Layer 3 of a small transformer language model trained on English Wikipedia (13 layers, counted from 0, width 128).
A neuron's activation on a vector x is GELU(weights . x), where the dot is the dot product.
The model reads these tokens: "imes" " for" " " "10" "5" " y" "ard" "s" " and" " two" " t" "ou" "ch" "d" "own" "s" " in" " " "19" "67" " while" " also" " c" "atch"

The vector x that enters this layer's MLP at each token. A number n stands for n times 0.012.
0 "imes": 17 67 99 -263 -102 -116 -15 -159 -211 -11 120 -73 20 20 -3 -24 -63 -45 70 -7 -5 -139 130 193 82 41 184 71 -134 115 5 -314 13 -23 123 -33 -44 144 299 27 110 61 83 85 137 -4 4 143 60 -19 -100 -7 34 -196 189 180 62 19 -126 73 -21 -143 11 -118 13 -146 86 -41 -75 12 52 -34 15 -72 -174 42 -115 69 -25 169 -96 90 89 -29 6 47 -55 5 67 -62 -100 -189 27 138 -159 11 110 -192 -49 101 -189 -65 87 -53 110 -153 95 118 -64 -98 70 -233 58 13 2 73 -98 55 -8 69 33 -3 104 -125 28 117 -85 2
1 " for": 86 37 132 -243 -22 43 139 56 -91 -102 -7 2 -19 -15 19 2 -188 -29 49 -4 0 -69 29 356 57 293 -138 108 -112 84 2 -261 169 -99 -23 90 -110 25 419 25 -21 46 -78 24 73 8 -31 219 132 -19 111 -35 -70 -124 135 118 8 29 -4 -27 129 47 120 -67 -35 -14 -114 2 -64 -128 -27 -242 141 24 -83 72 -136 82 -57 211 -181 21 -16 11 -22 -40 -28 -104 45 -108 -146 28 -54 17 -6 112 54 -175 -20 -46 -53 -36 14 -41 103 -175 240 53 -13 -77 15 -108 -22 79 71 116 -58 -65 12 -61 -130 71 -47 -170 133 -20 -140 47
2 " ": 1 -43 -97 -222 78 84 77 24 -159 -44 -57 -39 1 -8 -25 13 -126 -35 45 69 142 -44 28 314 182 167 17 190 -6 94 45 -312 135 -51 -138 88 -86 189 297 205 -56 -44 -63 109 53 25 91 254 28 78 -13 -17 -36 -78 -10 64 -108 71 -42 45 113 -79 8 -68 -113 -122 -66 -38 -174 -100 -63 -98 111 87 -61 98 -107 54 -3 200 -190 8 80 -26 20 34 -54 -124 -5 -181 -64 -60 21 78 -143 107 -6 -62 47 -7 -66 -35 -9 -116 -8 -118 347 -11 43 -193 142 56 -96 -1 -55 32 -25 7 -6 -91 -68 49 33 -97 169 -138 7 -2
3 "10": 14 -59 -60 -317 -20 38 10 31 -116 -107 -7 -14 103 27 27 -69 -131 -59 6 -16 8 -25 -5 306 252 217 41 179 -3 124 -34 -172 56 -131 -161 131 -72 197 360 132 -6 -8 -9 48 119 77 72 178 37 93 -46 1 -94 44 4 82 -54 -45 -30 -50 194 22 -86 -49 -154 -90 -12 -144 -179 -147 123 -168 110 -13 -89 92 -241 85 -13 158 -90 -13 58 -170 27 14 -90 -28 18 -29 -55 62 -51 72 -179 65 150 -80 3 -47 -13 -64 -95 -86 -27 -58 306 -64 -24 -140 80 57 -19 38 -89 214 -83 -22 -64 77 -100 148 42 -32 90 -54 2 -29
4 "5": -28 9 0 -395 -8 29 68 -33 -133 -146 -9 -74 34 -24 20 -133 -123 -25 -30 -3 40 -9 -6 259 224 205 26 159 -21 96 -77 -152 96 -152 -187 55 -62 168 417 -18 17 5 21 64 81 74 131 163 -13 25 17 27 -46 65 24 129 -7 -88 49 -54 109 -15 -52 -75 -265 -64 -60 -94 -79 -183 80 -169 93 7 -71 50 -124 90 25 173 -49 -45 87 -235 47 4 24 -114 10 -19 -30 26 -35 60 -87 139 145 -195 -119 -137 -87 -22 99 1 63 -129 345 -16 55 -128 123 -8 15 97 -117 62 -67 35 16 20 -106 177 17 2 88 -55 -50 27
5 " y": 94 -52 -27 -303 22 -1 91 -9 -47 9 -182 83 -64 -16 -107 22 -155 7 56 -73 45 -12 -78 152 101 138 -11 55 -123 71 49 -151 136 14 -53 -142 -71 114 196 47 77 117 -75 39 98 -91 98 207 40 11 47 15 -38 -82 99 96 6 -49 32 46 243 -109 43 -109 11 -5 10 -163 -81 -142 -39 -73 -1 31 58 -1 -105 68 -25 201 -153 -23 145 -224 45 17 17 -178 -152 -208 -47 -83 -145 245 -4 115 78 -107 -13 -18 -198 9 32 -20 105 -111 257 -80 43 -100 121 110 30 8 -5 50 -130 107 114 -198 -33 -28 71 -224 249 96 60 26
6 "ard": 143 -37 -39 -280 -130 -45 -11 17 -90 80 -136 -54 42 -223 -72 34 -42 -75 39 -74 -14 84 77 154 134 24 46 169 -150 91 -130 -214 31 -12 -38 6 -31 132 249 100 72 164 5 96 158 164 -102 69 -37 -20 57 20 -40 -20 5 4 -60 -120 -44 -19 200 -48 71 -97 -9 22 31 -114 -30 -183 -47 -184 59 -38 3 124 -208 110 -39 221 -65 -130 58 -123 -13 86 21 -63 153 -298 -68 -73 -152 152 -134 97 -1 -115 13 31 101 -122 109 -246 80 -133 105 -6 69 65 64 45 -8 6 49 65 -10 72 34 -92 -31 37 17 -99 265 12 63 176
7 "s": 127 -41 -97 -308 -51 -13 -19 67 -99 23 -49 -31 98 28 -66 -6 -73 14 43 -114 -147 -74 -81 282 156 16 -40 95 -49 139 2 -138 105 3 -89 41 -16 98 374 75 -13 210 190 100 140 57 10 141 50 -23 46 19 -13 -107 140 116 23 -90 -113 -13 99 -126 21 -152 -164 2 -34 -90 -97 -202 -48 -18 -4 -10 143 119 -107 149 31 271 -157 -61 132 -177 -9 -19 38 -18 66 -239 -38 -97 -37 75 -56 63 68 -140 -12 -37 -20 -88 28 -154 151 -118 197 -23 59 -63 -42 74 13 13 -81 -11 -199 74 135 -7 7 28 -108 -86 45 82 -115 98
8 " and": 38 29 -29 -284 -18 1 153 -7 -147 -74 -6 -67 -24 -98 -2 76 -103 80 32 -118 -117 -134 0 183 20 154 -37 116 -222 96 63 -147 45 -85 -21 115 -52 128 250 70 10 89 110 128 195 11 -60 296 172 -37 83 84 -105 -216 48 -50 -70 -7 -62 26 69 31 101 -102 -3 22 -7 -25 -136 -134 1 -106 56 -90 -60 62 -51 158 10 226 -197 67 130 -113 19 21 35 -19 -76 -93 -161 25 -30 178 -102 146 99 -177 48 -91 -14 -55 20 23 109 -157 224 -69 -66 -93 138 -136 -65 11 -29 64 -189 8 -21 -80 -47 46 -92 -33 301 -24 -19 117
9 " two": 3 -44 14 -262 57 -21 166 -4 -47 -87 -13 -38 112 -69 -115 -35 -151 56 8 -64 -101 -28 -20 312 152 36 -68 241 -152 -87 -99 -145 96 -5 -35 49 -75 55 409 95 16 -55 -20 87 40 88 177 137 81 -30 87 -46 -81 -33 119 71 -45 -41 -20 19 100 -60 23 -164 -76 -155 13 -149 -86 -88 65 -147 79 -32 -49 135 -89 -73 -5 253 -12 -22 49 -128 -20 21 -29 -140 65 -82 -86 38 20 133 -62 183 168 -273 -62 -137 -62 87 65 -2 62 -132 257 9 69 -164 60 31 49 42 -1 51 -141 -65 -72 -38 50 89 -30 -111 228 70 -92 44
10 " t": 9 38 -27 -256 16 50 22 158 -98 -51 -87 19 -118 -79 -106 -24 -132 13 -59 -102 -50 -81 -76 107 167 112 -31 202 -193 23 -36 -177 155 -142 38 21 -100 114 341 37 -17 117 12 40 115 -66 54 242 53 31 5 -63 -57 6 97 46 -55 -75 0 38 177 -93 92 -33 -27 -63 -32 -11 -173 -145 -20 -41 33 14 -17 92 -106 11 -13 210 -209 -58 175 -149 47 26 -8 -108 6 -208 -115 -45 -42 192 -77 187 108 -124 12 2 -260 -13 116 -136 -28 -89 279 -71 79 -111 93 111 18 -44 37 52 8 -42 98 -89 85 -9 100 -107 341 -41 46 77
11 "ou": 105 -16 118 -186 27 104 44 49 -180 38 -71 13 -67 -107 -153 -92 -45 -54 26 -86 -45 -26 -78 220 119 140 -151 80 -147 48 -65 -255 20 66 -144 31 66 138 366 89 101 58 -15 35 219 33 -3 200 19 -46 184 35 -28 0 -18 40 -130 -86 3 186 98 -128 -53 53 -275 -3 23 -61 -12 -200 -31 -40 -2 -111 8 109 -91 85 54 242 -101 -65 74 -145 -105 0 77 -134 -24 -219 64 -110 -149 19 -54 104 75 -87 6 -57 -150 -2 72 -117 45 -165 229 35 31 -86 70 -9 72 -6 34 2 -93 64 -21 14 -4 4 74 -105 288 82 189 -10
12 "ch": -39 -44 -133 -346 -26 -6 -13 106 -77 -6 27 -19 -45 -201 -166 -116 -14 57 32 -92 -36 -90 -32 189 216 46 0 80 -25 14 -23 -173 118 -24 -95 -59 -93 37 371 207 45 134 127 42 87 59 1 13 -97 -53 -40 59 -176 1 60 -88 14 -131 -41 82 96 -109 -67 -21 -76 62 -42 25 -47 -156 11 -142 23 -138 38 19 -183 153 49 254 -170 -29 126 -137 -103 -58 14 -146 71 -251 -1 42 32 91 -1 -25 58 69 95 15 -9 -86 158 94 -13 -99 317 -63 34 -37 47 25 17 -85 -46 157 62 -32 35 60 -36 77 57 -149 243 185 91 59
13 "d": -1 95 -57 -345 40 15 -47 -20 -125 57 -115 -63 -3 -10 -116 -20 -29 57 11 -67 -22 -49 -94 168 255 -61 -47 153 -87 103 64 -236 -17 -236 32 -41 -50 51 289 122 -80 182 1 187 174 90 -96 125 -60 -62 46 109 13 46 80 24 32 -48 39 -6 152 -176 49 -15 -77 -33 63 -24 36 -193 -1 71 41 9 80 -10 -187 89 43 221 -88 -93 100 -181 8 4 8 -141 1 -361 -154 -47 -144 25 -8 29 106 -92 -4 17 -79 -51 74 -108 -20 -171 140 -36 79 -9 43 7 -113 -39 -81 18 -16 -26 214 40 75 136 -42 -86 161 110 118 147
14 "own": 121 78 103 -272 65 -31 2 31 -209 71 -19 -127 -19 -121 -74 -89 -95 104 -38 -99 -4 -95 20 328 89 -16 -50 184 -182 52 44 -254 172 -136 -57 -87 -8 67 184 92 5 193 -1 7 61 200 -75 193 -33 -30 18 92 -6 -5 36 80 33 -143 84 8 126 -130 -58 -91 -127 -85 79 17 -67 -202 50 -91 145 11 -81 114 -129 184 3 161 -6 -13 95 -148 -39 -1 13 -164 163 -163 -46 9 -103 -24 -30 39 -54 -94 41 -87 -127 32 233 -68 68 -49 45 -25 -70 76 88 -79 17 -58 -145 122 -221 -23 -4 57 27 140 -158 -117 105 82 70 111
15 "s": 41 -25 -73 -261 -35 -20 -31 11 -144 18 16 -110 116 2 -72 39 -56 -20 -50 -101 -122 -154 -146 265 170 36 10 62 -88 67 42 -160 80 -114 -129 9 -30 105 363 13 -6 111 206 83 224 85 71 160 93 9 67 94 -2 -79 197 78 -7 33 -100 -66 97 -124 76 -121 -207 -23 25 -56 -35 -212 32 54 40 78 121 86 -165 110 106 217 -236 -16 115 -150 35 1 35 -50 88 -129 -104 -170 -6 -144 -27 78 -17 -63 -48 -120 -47 -38 76 -28 125 -72 132 -59 34 -28 31 105 46 20 -143 14 -248 27 143 41 67 26 -96 -208 49 77 -132 80
16 " in": 65 58 79 -221 17 -71 71 49 -85 -38 -109 -73 83 3 -15 -91 -157 22 -8 22 24 -70 57 272 84 260 -106 136 -193 -37 24 -194 194 -70 -2 40 -79 62 372 125 -79 159 64 56 154 5 55 295 179 99 148 -113 -17 -207 166 35 -8 -55 -112 47 120 -84 86 -83 -88 8 17 -61 -22 -73 12 -100 81 -11 -49 90 -105 116 2 162 -182 142 52 -15 -25 -18 39 -179 -48 -138 -137 -45 -124 60 -134 79 -6 10 -80 -177 -134 3 57 -94 64 -160 124 -68 -16 -24 58 -44 20 23 -7 157 -113 -136 5 84 -45 58 -110 -153 179 -66 -25 81
17 " ": 57 -64 -55 -270 55 52 125 35 -79 -15 -36 -75 29 24 -48 -49 -140 -9 -3 74 86 -29 17 220 98 197 49 141 -81 -4 30 -308 136 -106 -93 38 -101 203 332 236 -116 19 -48 183 142 13 175 322 87 119 67 43 3 -146 50 40 -95 -6 -65 50 90 -129 -10 -33 -101 -117 -52 -40 -93 -79 -40 -61 43 94 -33 131 -41 35 5 178 -151 4 100 -33 11 28 -67 -111 -66 -75 -155 -117 -31 102 -153 133 -38 -13 29 -105 -109 -16 -17 -89 -81 -138 217 -20 34 -159 136 140 -48 -83 -139 24 -55 -20 -73 -64 11 79 -41 -98 235 -134 72 55
18 "19": 37 -43 -14 -300 8 0 91 -23 -21 2 -15 -64 52 12 0 -115 -96 -22 -50 -48 35 -94 -59 206 118 183 87 107 -100 -11 -22 -208 130 -76 -130 56 32 232 404 151 5 97 8 90 232 75 85 254 105 119 26 61 -35 -152 -34 65 -10 -90 -91 4 79 -143 -69 -7 -78 -75 -51 -2 -77 -113 129 -93 89 29 -33 116 -148 82 -1 183 -75 12 42 -134 30 -68 -169 -53 -145 59 -177 56 -54 122 -158 122 18 -66 -154 -117 -106 54 -66 -39 -7 -99 233 -116 16 -52 128 128 -84 -48 -169 61 -155 -42 -97 82 -5 226 92 -69 188 -30 20 -3
19 "67": 25 -51 -30 -337 -8 16 86 10 -38 -35 0 -105 70 -117 -36 -124 -107 60 -85 17 50 -99 66 97 128 137 49 79 -216 11 87 -138 38 -201 -100 39 45 223 437 127 -74 94 -4 103 173 50 72 184 172 63 36 80 -15 -33 106 69 2 18 -19 15 48 -193 -61 -50 -42 -19 24 -80 -79 -187 61 -125 124 -27 -54 -35 -104 91 -14 147 66 -99 58 -231 89 8 -78 -115 -10 13 -196 -6 -5 87 -213 56 16 -187 -70 -243 53 19 50 51 -39 -85 210 -69 -16 -175 182 35 140 40 -224 84 -86 65 -84 66 59 26 -58 -72 249 49 26 53
20 " while": 49 55 23 -421 36 -16 134 114 -6 -145 -19 -31 25 5 -74 -5 -72 37 -88 -158 -130 -106 44 133 78 125 18 115 -60 -11 -100 -135 93 -200 -6 27 -23 88 307 140 34 46 6 4 199 -15 28 226 222 -28 48 79 -77 -254 123 96 -5 48 -108 37 162 -82 131 -164 37 11 175 -83 -29 -133 -13 -135 67 -48 -105 29 -19 61 -21 193 -124 86 38 -35 -16 17 -16 -153 -140 -133 -157 32 -40 23 -95 49 96 -48 64 -92 -38 42 31 -2 -22 -139 128 -13 -120 -108 150 -31 52 61 -101 85 -247 54 -110 121 21 10 -47 -85 275 110 -73 126
21 " also": -41 -53 57 -314 182 -24 162 -55 -107 -1 -113 42 -29 -224 -62 -67 -140 86 -156 -128 27 -58 -7 131 63 51 50 118 -217 -2 -119 -228 164 -20 7 -6 19 79 218 195 -14 87 84 35 126 -2 156 323 124 -18 -39 76 32 -215 135 6 91 40 -49 -54 86 -149 187 -116 63 12 82 -94 -128 -119 50 -69 65 -20 -58 31 -72 30 64 260 -39 41 51 -30 63 0 -68 -22 -41 -39 -233 -64 -43 32 -91 4 3 -194 97 -159 -127 78 8 5 -10 -142 197 -94 -23 -18 132 62 41 63 12 -40 -193 30 -5 68 21 52 -89 -68 182 56 -21 22
22 " c": 69 81 -28 -335 39 6 9 67 22 -51 56 -36 -168 -23 -116 -38 -89 -25 -121 -98 -35 -3 -145 115 189 231 25 140 -138 -80 -65 -227 140 -54 30 87 -39 110 372 150 -74 53 11 -63 182 -94 86 338 132 60 -10 12 -11 -184 115 9 79 -10 38 62 180 -35 25 -71 67 -136 125 -143 -111 -104 -41 16 61 17 -21 6 -87 30 110 215 -129 -26 -2 -182 -26 42 -33 -54 -177 -218 -95 -38 4 122 -50 69 -47 10 -29 -88 -203 -32 111 -107 -3 -106 318 -13 31 1 63 150 -20 16 -5 90 -13 -40 36 18 3 34 -101 -120 207 -86 2 114
23 "atch": 148 -4 -28 -293 7 -69 92 78 150 37 36 -91 130 -95 -163 -29 -29 -204 -156 -129 -100 -94 60 236 115 142 -10 123 -155 64 -10 -220 11 -19 -24 -26 48 -23 469 149 57 75 36 -35 62 72 144 125 107 -23 -21 130 -127 -72 -1 13 34 -139 -91 108 108 -36 19 28 -146 12 -19 -206 -77 -140 -32 -84 118 18 -72 45 -38 7 -56 196 -78 -44 104 -142 -131 -13 86 -157 80 -67 -61 -19 -108 33 -102 65 -10 -86 -58 -1 -231 -15 95 -25 -35 -19 238 -163 106 47 48 76 129 70 -113 83 -142 -59 10 -7 24 -7 -9 -89 338 58 -37 141

Each question shows the input weights of one neuron of the MLP. A number n stands for n times 0.00079.

n56: -202 56 90 2 101 13 -97 109 -67 -126 45 19 -108 21 -78 31 -69 -98 -25 -156 70 18 -47 16 -5 -25 -105 239 -39 64 -40 99 -43 99 156 56 -131 -10 -31 -200 -73 -81 90 -7 -91 -144 -64 10 -103 -101 26 -162 -19 28 145 -63 -55 138 -5 67 -18 68 -113 47 146 45 -83 54 39 48 5 122 -33 -30 -78 60 -30 -33 193 -92 -44 -3 148 95 89 -45 -85 59 79 166 -49 40 -29 39 -5 54 44 20 -39 -12 -37 55 23 -48 103 169 28 -41 77 5 18 31 -107 -227 135 66 -103 -64 -137 5 93 -18 -23 146 38 -132 11 49
On which token does it fire most, and how strongly? 10 " t", at about 0.58

n361: 36 68 75 -10 -60 -78 61 -8 -64 -109 -18 76 120 -26 -46 191 -55 -52 -109 -118 13 -108 -39 -5 63 -41 13 -34 13 43 144 96 114 149 -17 -19 -91 -110 56 158 -49 -32 90 -59 -20 -28 118 -5 -70 -140 52 -70 16 -202 15 42 -63 -30 -3 -155 -65 98 65 230 156 99 0 0 75 -28 31 34 -110 -43 -80 95 45 -160 113 108 10 45 -88 40 -166 -5 -5 111 166 -81 -98 -53 3 -105 69 8 96 15 153 70 103 -108 -130 -24 -41 -92 -25 -105 -38 -16 73 -168 142 22 132 -89 38 -3 -32 76 24 -168 -62 34 -105 -35 30 -32
It fires most on token 21 " also"

n99: 71 84 35 24 -8 118 -18 -101 63 -69 -99 128 -8 81 -330 27 37 19 105 -78 -3 24 25 -137 -52 11 -28 13 34 -115 25 106 -20 176 -3 9 -48 90 -43 9 0 113 66 -43 -45 -113 -50 78 -38 -65 -81 -219 134 -11 -24 25 309 -16 64 182 -35 -65 -35 -53 -105 112 -46 -127 -56 9 -20 -31 9 -9 97 35 -158 30 -149 179 19 0 6 35 -118 0 -51 74 -123 82 -144 48 -67 -33 0 -9 146 -152 56 191 34 158 -98 122 124 -27 -185 174 -80 20 17 22 83 -93 20 -28 -26 -34 -23 -44 230 -67 31 -34 -107 -22 46 -76
On which two tokens does it fire most, strongest first? 5 " y", 0 "imes"

n271: 206 0 -86 -61 -129 -16 -130 -84 46 44 -166 32 -15 -106 -58 -52 -3 52 -204 170 46 42 71 29 -166 32 -9 85 -6 -33 175 -3 -50 -126 9 85 -37 128 -128 107 52 -35 -6 76 -35 183 134 6 59 -78 155 90 57 137 -144 22 6 -21 9 150 -9 -203 -57 22 226 -75 3 -64 71 -53 199 255 82 121 81 12 223 -112 -77 30 92 -22 80 51 -143 19 -13 -84 -30 -31 -89 13 -9 -46 173 -96 -214 77 -114 203 208 -38 -15 -163 37 -67 -147 46 -49 -55 50 111 -136 -202 -138 -12 -74 -41 -134 -74 38 -123 34 152 -82 36 -80 -3
On which token does it fire most, and how strongly? 17 " ", at about 0.2

n290: 103 -97 71 -46 -212 9 -11 33 73 -114 -9 0 -233 69 31 -179 -43 74 54 118 -93 47 -20 107 0 -174 -36 -43 -6 -28 26 122 9 -105 -60 55 -97 40 82 -84 20 -136 -112 -46 5 109 -233 -79 109 -81 51 34 -140 96 -11 -17 -86 -22 83 53 -74 -39 -19 59 -35 -226 -52 81 -62 135 -103 20 -90 -182 200 52 26 28 -195 30 51 113 150 8 -65 35 -49 92 184 63 -28 119 40 -39 -148 -53 -9 177 -40 79 -121 60 20 -12 20 9 -80 -59 -101 264 92 108 65 106 -23 -78 18 -20 106 27 -58 -141 11 140 135 72 -35 35
It fires most on token 12 "ch"

n311: 17 42 204 136 -45 -99 3 34 -46 -86 20 3 -78 113 209 85 -23 140 60 134 0 -76 -244 75 3 89 -71 -65 69 -172 61 38 138 -61 81 123 0 -122 34 -73 34 24 63 -5 -129 114 -111 -116 -75 -70 -32 -43 59 22 -109 -134 -52 169 127 98 -56 61 -39 -66 -138 -145 -12 107 57 -134 -93 -63 -229 0 95 -164 89 -17 82 9 -94 32 80 -28 -51 21 3 166 71 -120 -60 18 -43 -43 91 -129 -116 39 63 51 125 117 66 -246 -46 -62 -11 23 -82 156 9 -52 -97 12 -147 64 -9 129 -21 75 -64 89 192 -127 169 -45 27 3
It fires most on token 14 "own"

n211: 28 -6 3 22 -231 14 3 62 137 -172 -3 -18 230 -14 -14 -11 -58 46 -60 83 -77 -25 -60 72 -17 -30 -88 3 -46 71 -85 82 -26 75 -117 26 174 -68 -55 48 143 69 -3 22 0 -26 -77 -124 33 -32 331 -58 -80 -6 25 87 -90 -37 -127 -30 50 47 22 106 76 -125 82 -36 -26 -96 -55 -17 -149 -39 41 108 -149 119 79 -58 -143 -53 -40 -183 -83 -211 -150 132 45 -15 51 -118 43 86 85 3 90 61 -14 40 35 152 -6 -15 -26 9 -333 168 -125 -54 174 40 105 -63 -170 -113 132 23 137 57 12 -60 95 85 16 22 90 -43
Its three highest activations, in order, are on tokens 11 "ou", 7 "s", 6 "ard"

n177: 10 0 43 -12 148 -64 64 -98 0 -103 104 207 20 29 -86 55 16 -50 -6 -230 -126 -141 -142 8 -36 7 -78 2 -108 -13 -3 -8 8 46 -56 51 -98 -17 -98 102 16 16 -21 30 -90 -190 3 -18 -13 110 -127 -11 49 -152 80 -139 58 39 -143 63 15 -59 79 0 51 -114 -27 -73 -29 -180 122 66 45 -57 2 -84 174 -26 92 -135 186 -165 142 18 -46 5 46 57 49 83 -8 67 -5 37 88 3 -11 71 -55 51 2 115 -93 -62 86 -83 -8 181 -31 141 -53 71 -89 101 239 37 83 -113 -142 127 -35 113 53 57 5 13 -178 42
On which two tokens does it fire most, strongest first? 21 " also", 22 " c"

n314: 161 47 175 46 80 -21 17 -62 111 -131 -135 -89 -15 80 18 192 108 -160 45 22 -42 118 51 -225 36 -132 -57 -40 -12 -99 65 98 53 121 70 40 -37 -78 -39 93 166 158 255 -99 72 39 135 -120 -114 -176 -174 -52 9 97 -169 -9 80 -122 43 16 53 -41 -76 30 22 40 65 -6 -70 26 3 48 -174 -265 106 32 107 42 90 179 66 -37 -91 -141 -72 -37 140 54 248 37 -24 -44 -233 39 -197 -60 -116 -125 85 23 -12 -74 -119 -130 120 -7 -33 -33 45 -70 31 -3 29 66 40 -25 -102 152 226 -80 -53 -79 52 31 81 12 -35 -34
Its three highest activations, in order, are on tokens 6 "ard", 7 "s", 23 "atch"

n121: 49 -17 26 120 -123 -18 -61 -6 211 -189 114 130 -97 45 -21 149 -9 -83 -37 -209 68 -43 200 -191 168 25 -53 -188 -30 -35 -99 -34 0 -27 37 -70 95 62 -91 -96 77 -228 18 93 20 56 185 -216 43 45 -163 27 -42 -51 58 -63 -51 104 140 -34 66 -178 -77 3 100 101 -155 -28 -62 -154 -93 -50 -125 58 22 -37 -76 61 -78 73 -56 -39 -106 -94 122 -48 231 -61 -29 135 53 -33 -97 6 204 -74 116 -9 6 181 34 45 12 -105 -12 109 -3 9 -120 -53 45 6 -3 18 45 234 -183 160 12 75 -27 -38 21 -58 -81 3 133 39
It fires most on token 5 " y"

n346: 13 -8 5 34 -43 68 17 43 -59 -16 -73 30 -15 -65 -39 8 50 49 -174 -30 -26 -35 -83 62 104 41 154 -2 49 5 -11 74 -48 36 105 -29 -102 -32 9 -169 -64 -105 -44 62 -17 10 -74 -50 -72 -319 143 39 -82 -75 -116 -26 52 173 99 169 141 -113 53 0 55 44 -58 54 -111 -39 -196 -93 -19 -27 -24 43 40 84 -110 25 67 95 -65 -107 32 18 -37 -106 -43 47 118 -45 28 -36 107 -127 115 199 75 94 2 142 -57 58 -54 129 -136 -26 -107 -206 44 -111 50 -73 174 149 -8 -32 -64 -24 -71 44 3 127 86 -58 -59 58
On which token does it fire most, and how strongly? 20 " while", at about 0.4

n358: -22 9 -3 -179 -66 194 -116 -76 190 3 -165 -221 -110 3 175 151 13 -120 -154 -142 3 117 120 -24 -200 147 23 15 91 -16 -17 28 -150 136 -63 63 -79 -142 35 31 36 102 -196 -109 -139 -100 -226 113 -132 36 65 -82 27 9 48 59 -236 51 -140 88 -9 126 173 58 163 -125 17 87 81 7 46 42 204 7 -46 -28 -81 -61 96 -101 -55 -113 -150 31 -54 76 87 -6 -170 274 39 -67 117 -111 99 166 39 28 91 97 151 -3 -29 70 65 88 16 -52 -83 -150 151 156 -59 179 159 20 -123 -169 -20 -20 33 -65 -20 63 -3 86 -214 55
On which token does it fire most, and how strongly? 1 " for", at about 0.31

n455: 80 114 38 -5 -16 -59 -47 -120 -41 0 68 -137 221 84 19 -85 -17 6 -38 -14 36 79 -248 -35 104 68 102 11 98 77 45 56 -26 197 24 3 11 -135 -35 -88 -61 -171 -33 197 -61 121 -116 43 153 -154 20 95 -11 -38 -101 -51 -98 -30 -64 -61 206 27 5 -86 26 62 -89 13 6 -45 17 134 -36 26 97 24 61 -71 137 -39 6 -31 -75 65 -185 51 32 -87 80 40 -144 -71 61 197 -33 84 -84 99 140 49 -196 136 -6 99 -66 79 -49 -147 83 -120 59 -73 5 -58 108 25 -91 -66 9 -76 -85 -75 223 -66 -72 -63 -64 -174
It fires most on token 5 " y"

n338: 31 41 -33 59 -107 160 -189 -167 -197 29 -72 65 74 -11 17 -176 66 17 -57 -47 -104 39 51 133 -211 -155 59 -35 179 -75 -26 -30 180 187 -189 -194 6 -11 105 -104 23 44 -8 -62 -140 14 -62 -60 96 -12 -23 -143 -35 27 -3 101 232 67 88 -191 -30 36 5 6 162 63 102 40 -20 9 29 11 -190 50 -104 85 -100 95 130 43 8 -35 23 227 21 -38 -79 -17 17 -98 -65 174 -74 3 89 47 -57 14 -3 -18 75 -23 94 -72 -11 193 -86 39 -20 30 126 -71 11 15 46 -121 12 116 -29 -60 12 125 -48 -35 -57 19 175 -56
On which token does it fire most, and how strongly? 14 "own", at about 0.49

n110: -7 -122 -132 -2 53 -45 -136 -103 42 -23 -33 -24 -55 13 22 27 -58 67 -55 114 -134 17 -77 -42 -34 47 -7 -57 218 88 107 -5 41 35 5 -64 -50 0 -43 -105 42 -101 -32 83 -166 -12 -54 -2 -101 28 38 -201 36 -108 76 78 -106 -12 -23 -96 -19 -63 15 67 3 -134 8 57 82 11 -28 40 -72 98 -134 179 121 -25 -11 110 22 -118 102 111 116 31 5 -154 -27 -73 -84 -120 40 -8 20 278 88 82 70 -5 -64 30 -5 46 -107 141 -61 5 79 118 -33 50 125 91 -97 197 -52 -61 -26 39 135 -17 -80 64 2 -61 -55 -66
It fires most on token 17 " "

n76: 64 -16 -68 -18 -50 127 -82 27 -225 28 -180 54 84 -30 -33 121 158 -5 -95 -153 174 61 -16 -26 -35 -70 16 -34 -93 83 -14 -49 -6 30 -100 53 -91 -119 -74 -46 -8 63 -27 -138 18 -124 38 26 -84 156 44 30 22 -63 -43 -25 -105 56 47 11 50 -90 108 -25 -45 14 204 294 -49 195 119 120 -58 8 -44 -85 -45 67 128 -53 -52 -118 57 76 -42 -106 151 131 89 -44 127 -201 -27 -119 11 60 55 89 -27 -10 215 -92 74 -22 5 9 -61 -38 -46 20 44 -27 -47 -150 75 -30 -94 -153 -25 -26 -42 221 117 95 -18 -56 -6 59
Its three highest activations, in order, are on tokens 6 "ard", 15 "s", 13 "d"

n12: 153 -32 165 145 -8 -69 -31 -94 -111 -25 -61 -94 13 -14 87 -5 -44 27 -146 37 -206 191 155 137 59 -67 127 -114 8 -107 -19 -70 -120 -48 -66 31 -3 -85 84 60 -44 -68 -176 16 192 -41 -3 45 103 125 -189 5 34 5 120 39 -50 54 -14 -6 -13 66 13 106 -22 -72 -132 156 -71 0 52 -131 139 -88 131 -153 3 -21 -27 -105 -24 -70 93 26 -25 -70 0 -88 35 -58 68 31 -16 41 32 -148 -14 58 -118 73 174 -89 -154 36 -98 127 -77 106 51 43 97 33 8 114 -8 6 -137 6 82 -20 228 -35 74 104 -68 -131 -26 -131
On which two tokens does it fire most, strongest first? 3 "10", 19 "67"

n149: 74 71 -120 -5 -23 -26 -98 20 57 -33 -24 -9 -109 -111 69 -6 135 -90 15 -244 196 113 14 21 -119 -71 46 -143 -35 26 -247 17 -222 116 67 -131 3 60 79 186 23 66 0 -91 -232 -77 -49 45 0 127 -9 -70 128 -25 54 9 91 188 -140 -33 -20 -34 48 -214 190 -91 21 -25 -122 -101 67 -12 18 6 238 166 165 68 171 -161 -35 -21 -90 31 -6 145 89 -6 -106 -71 12 -27 -32 -37 -3 -15 93 64 17 0 85 144 20 53 3 97 -93 14 -100 12 76 20 -6 84 -59 109 -106 110 -72 -46 38 -122 -3 95 -48 -213 -45 93
On which two tokens does it fire most, strongest first? 20 " while", 21 " also"

n209: 3 5 -74 -50 16 -139 60 108 90 -74 -45 9 160 -70 -206 -25 31 -121 174 43 -80 94 -17 -61 -87 55 202 -110 119 60 -8 158 -40 15 56 59 -58 37 65 105 124 -23 -36 -18 -105 -27 25 -144 -48 -37 6 17 43 -48 -178 67 -103 -201 25 20 67 -8 35 -8 -8 89 -31 -105 204 -108 -39 -80 12 -146 -26 46 -226 -109 97 -3 58 -11 -50 24 -9 -37 -57 -8 -35 123 33 -150 102 9 11 -29 -14 32 -67 59 129 76 -178 -175 49 -3 -108 -19 -82 -3 -148 122 19 -129 119 31 -29 254 54 84 256 28 55 96 38 27 6 -135
On which token does it fire most, and how strongly? 6 "ard", at about 0.44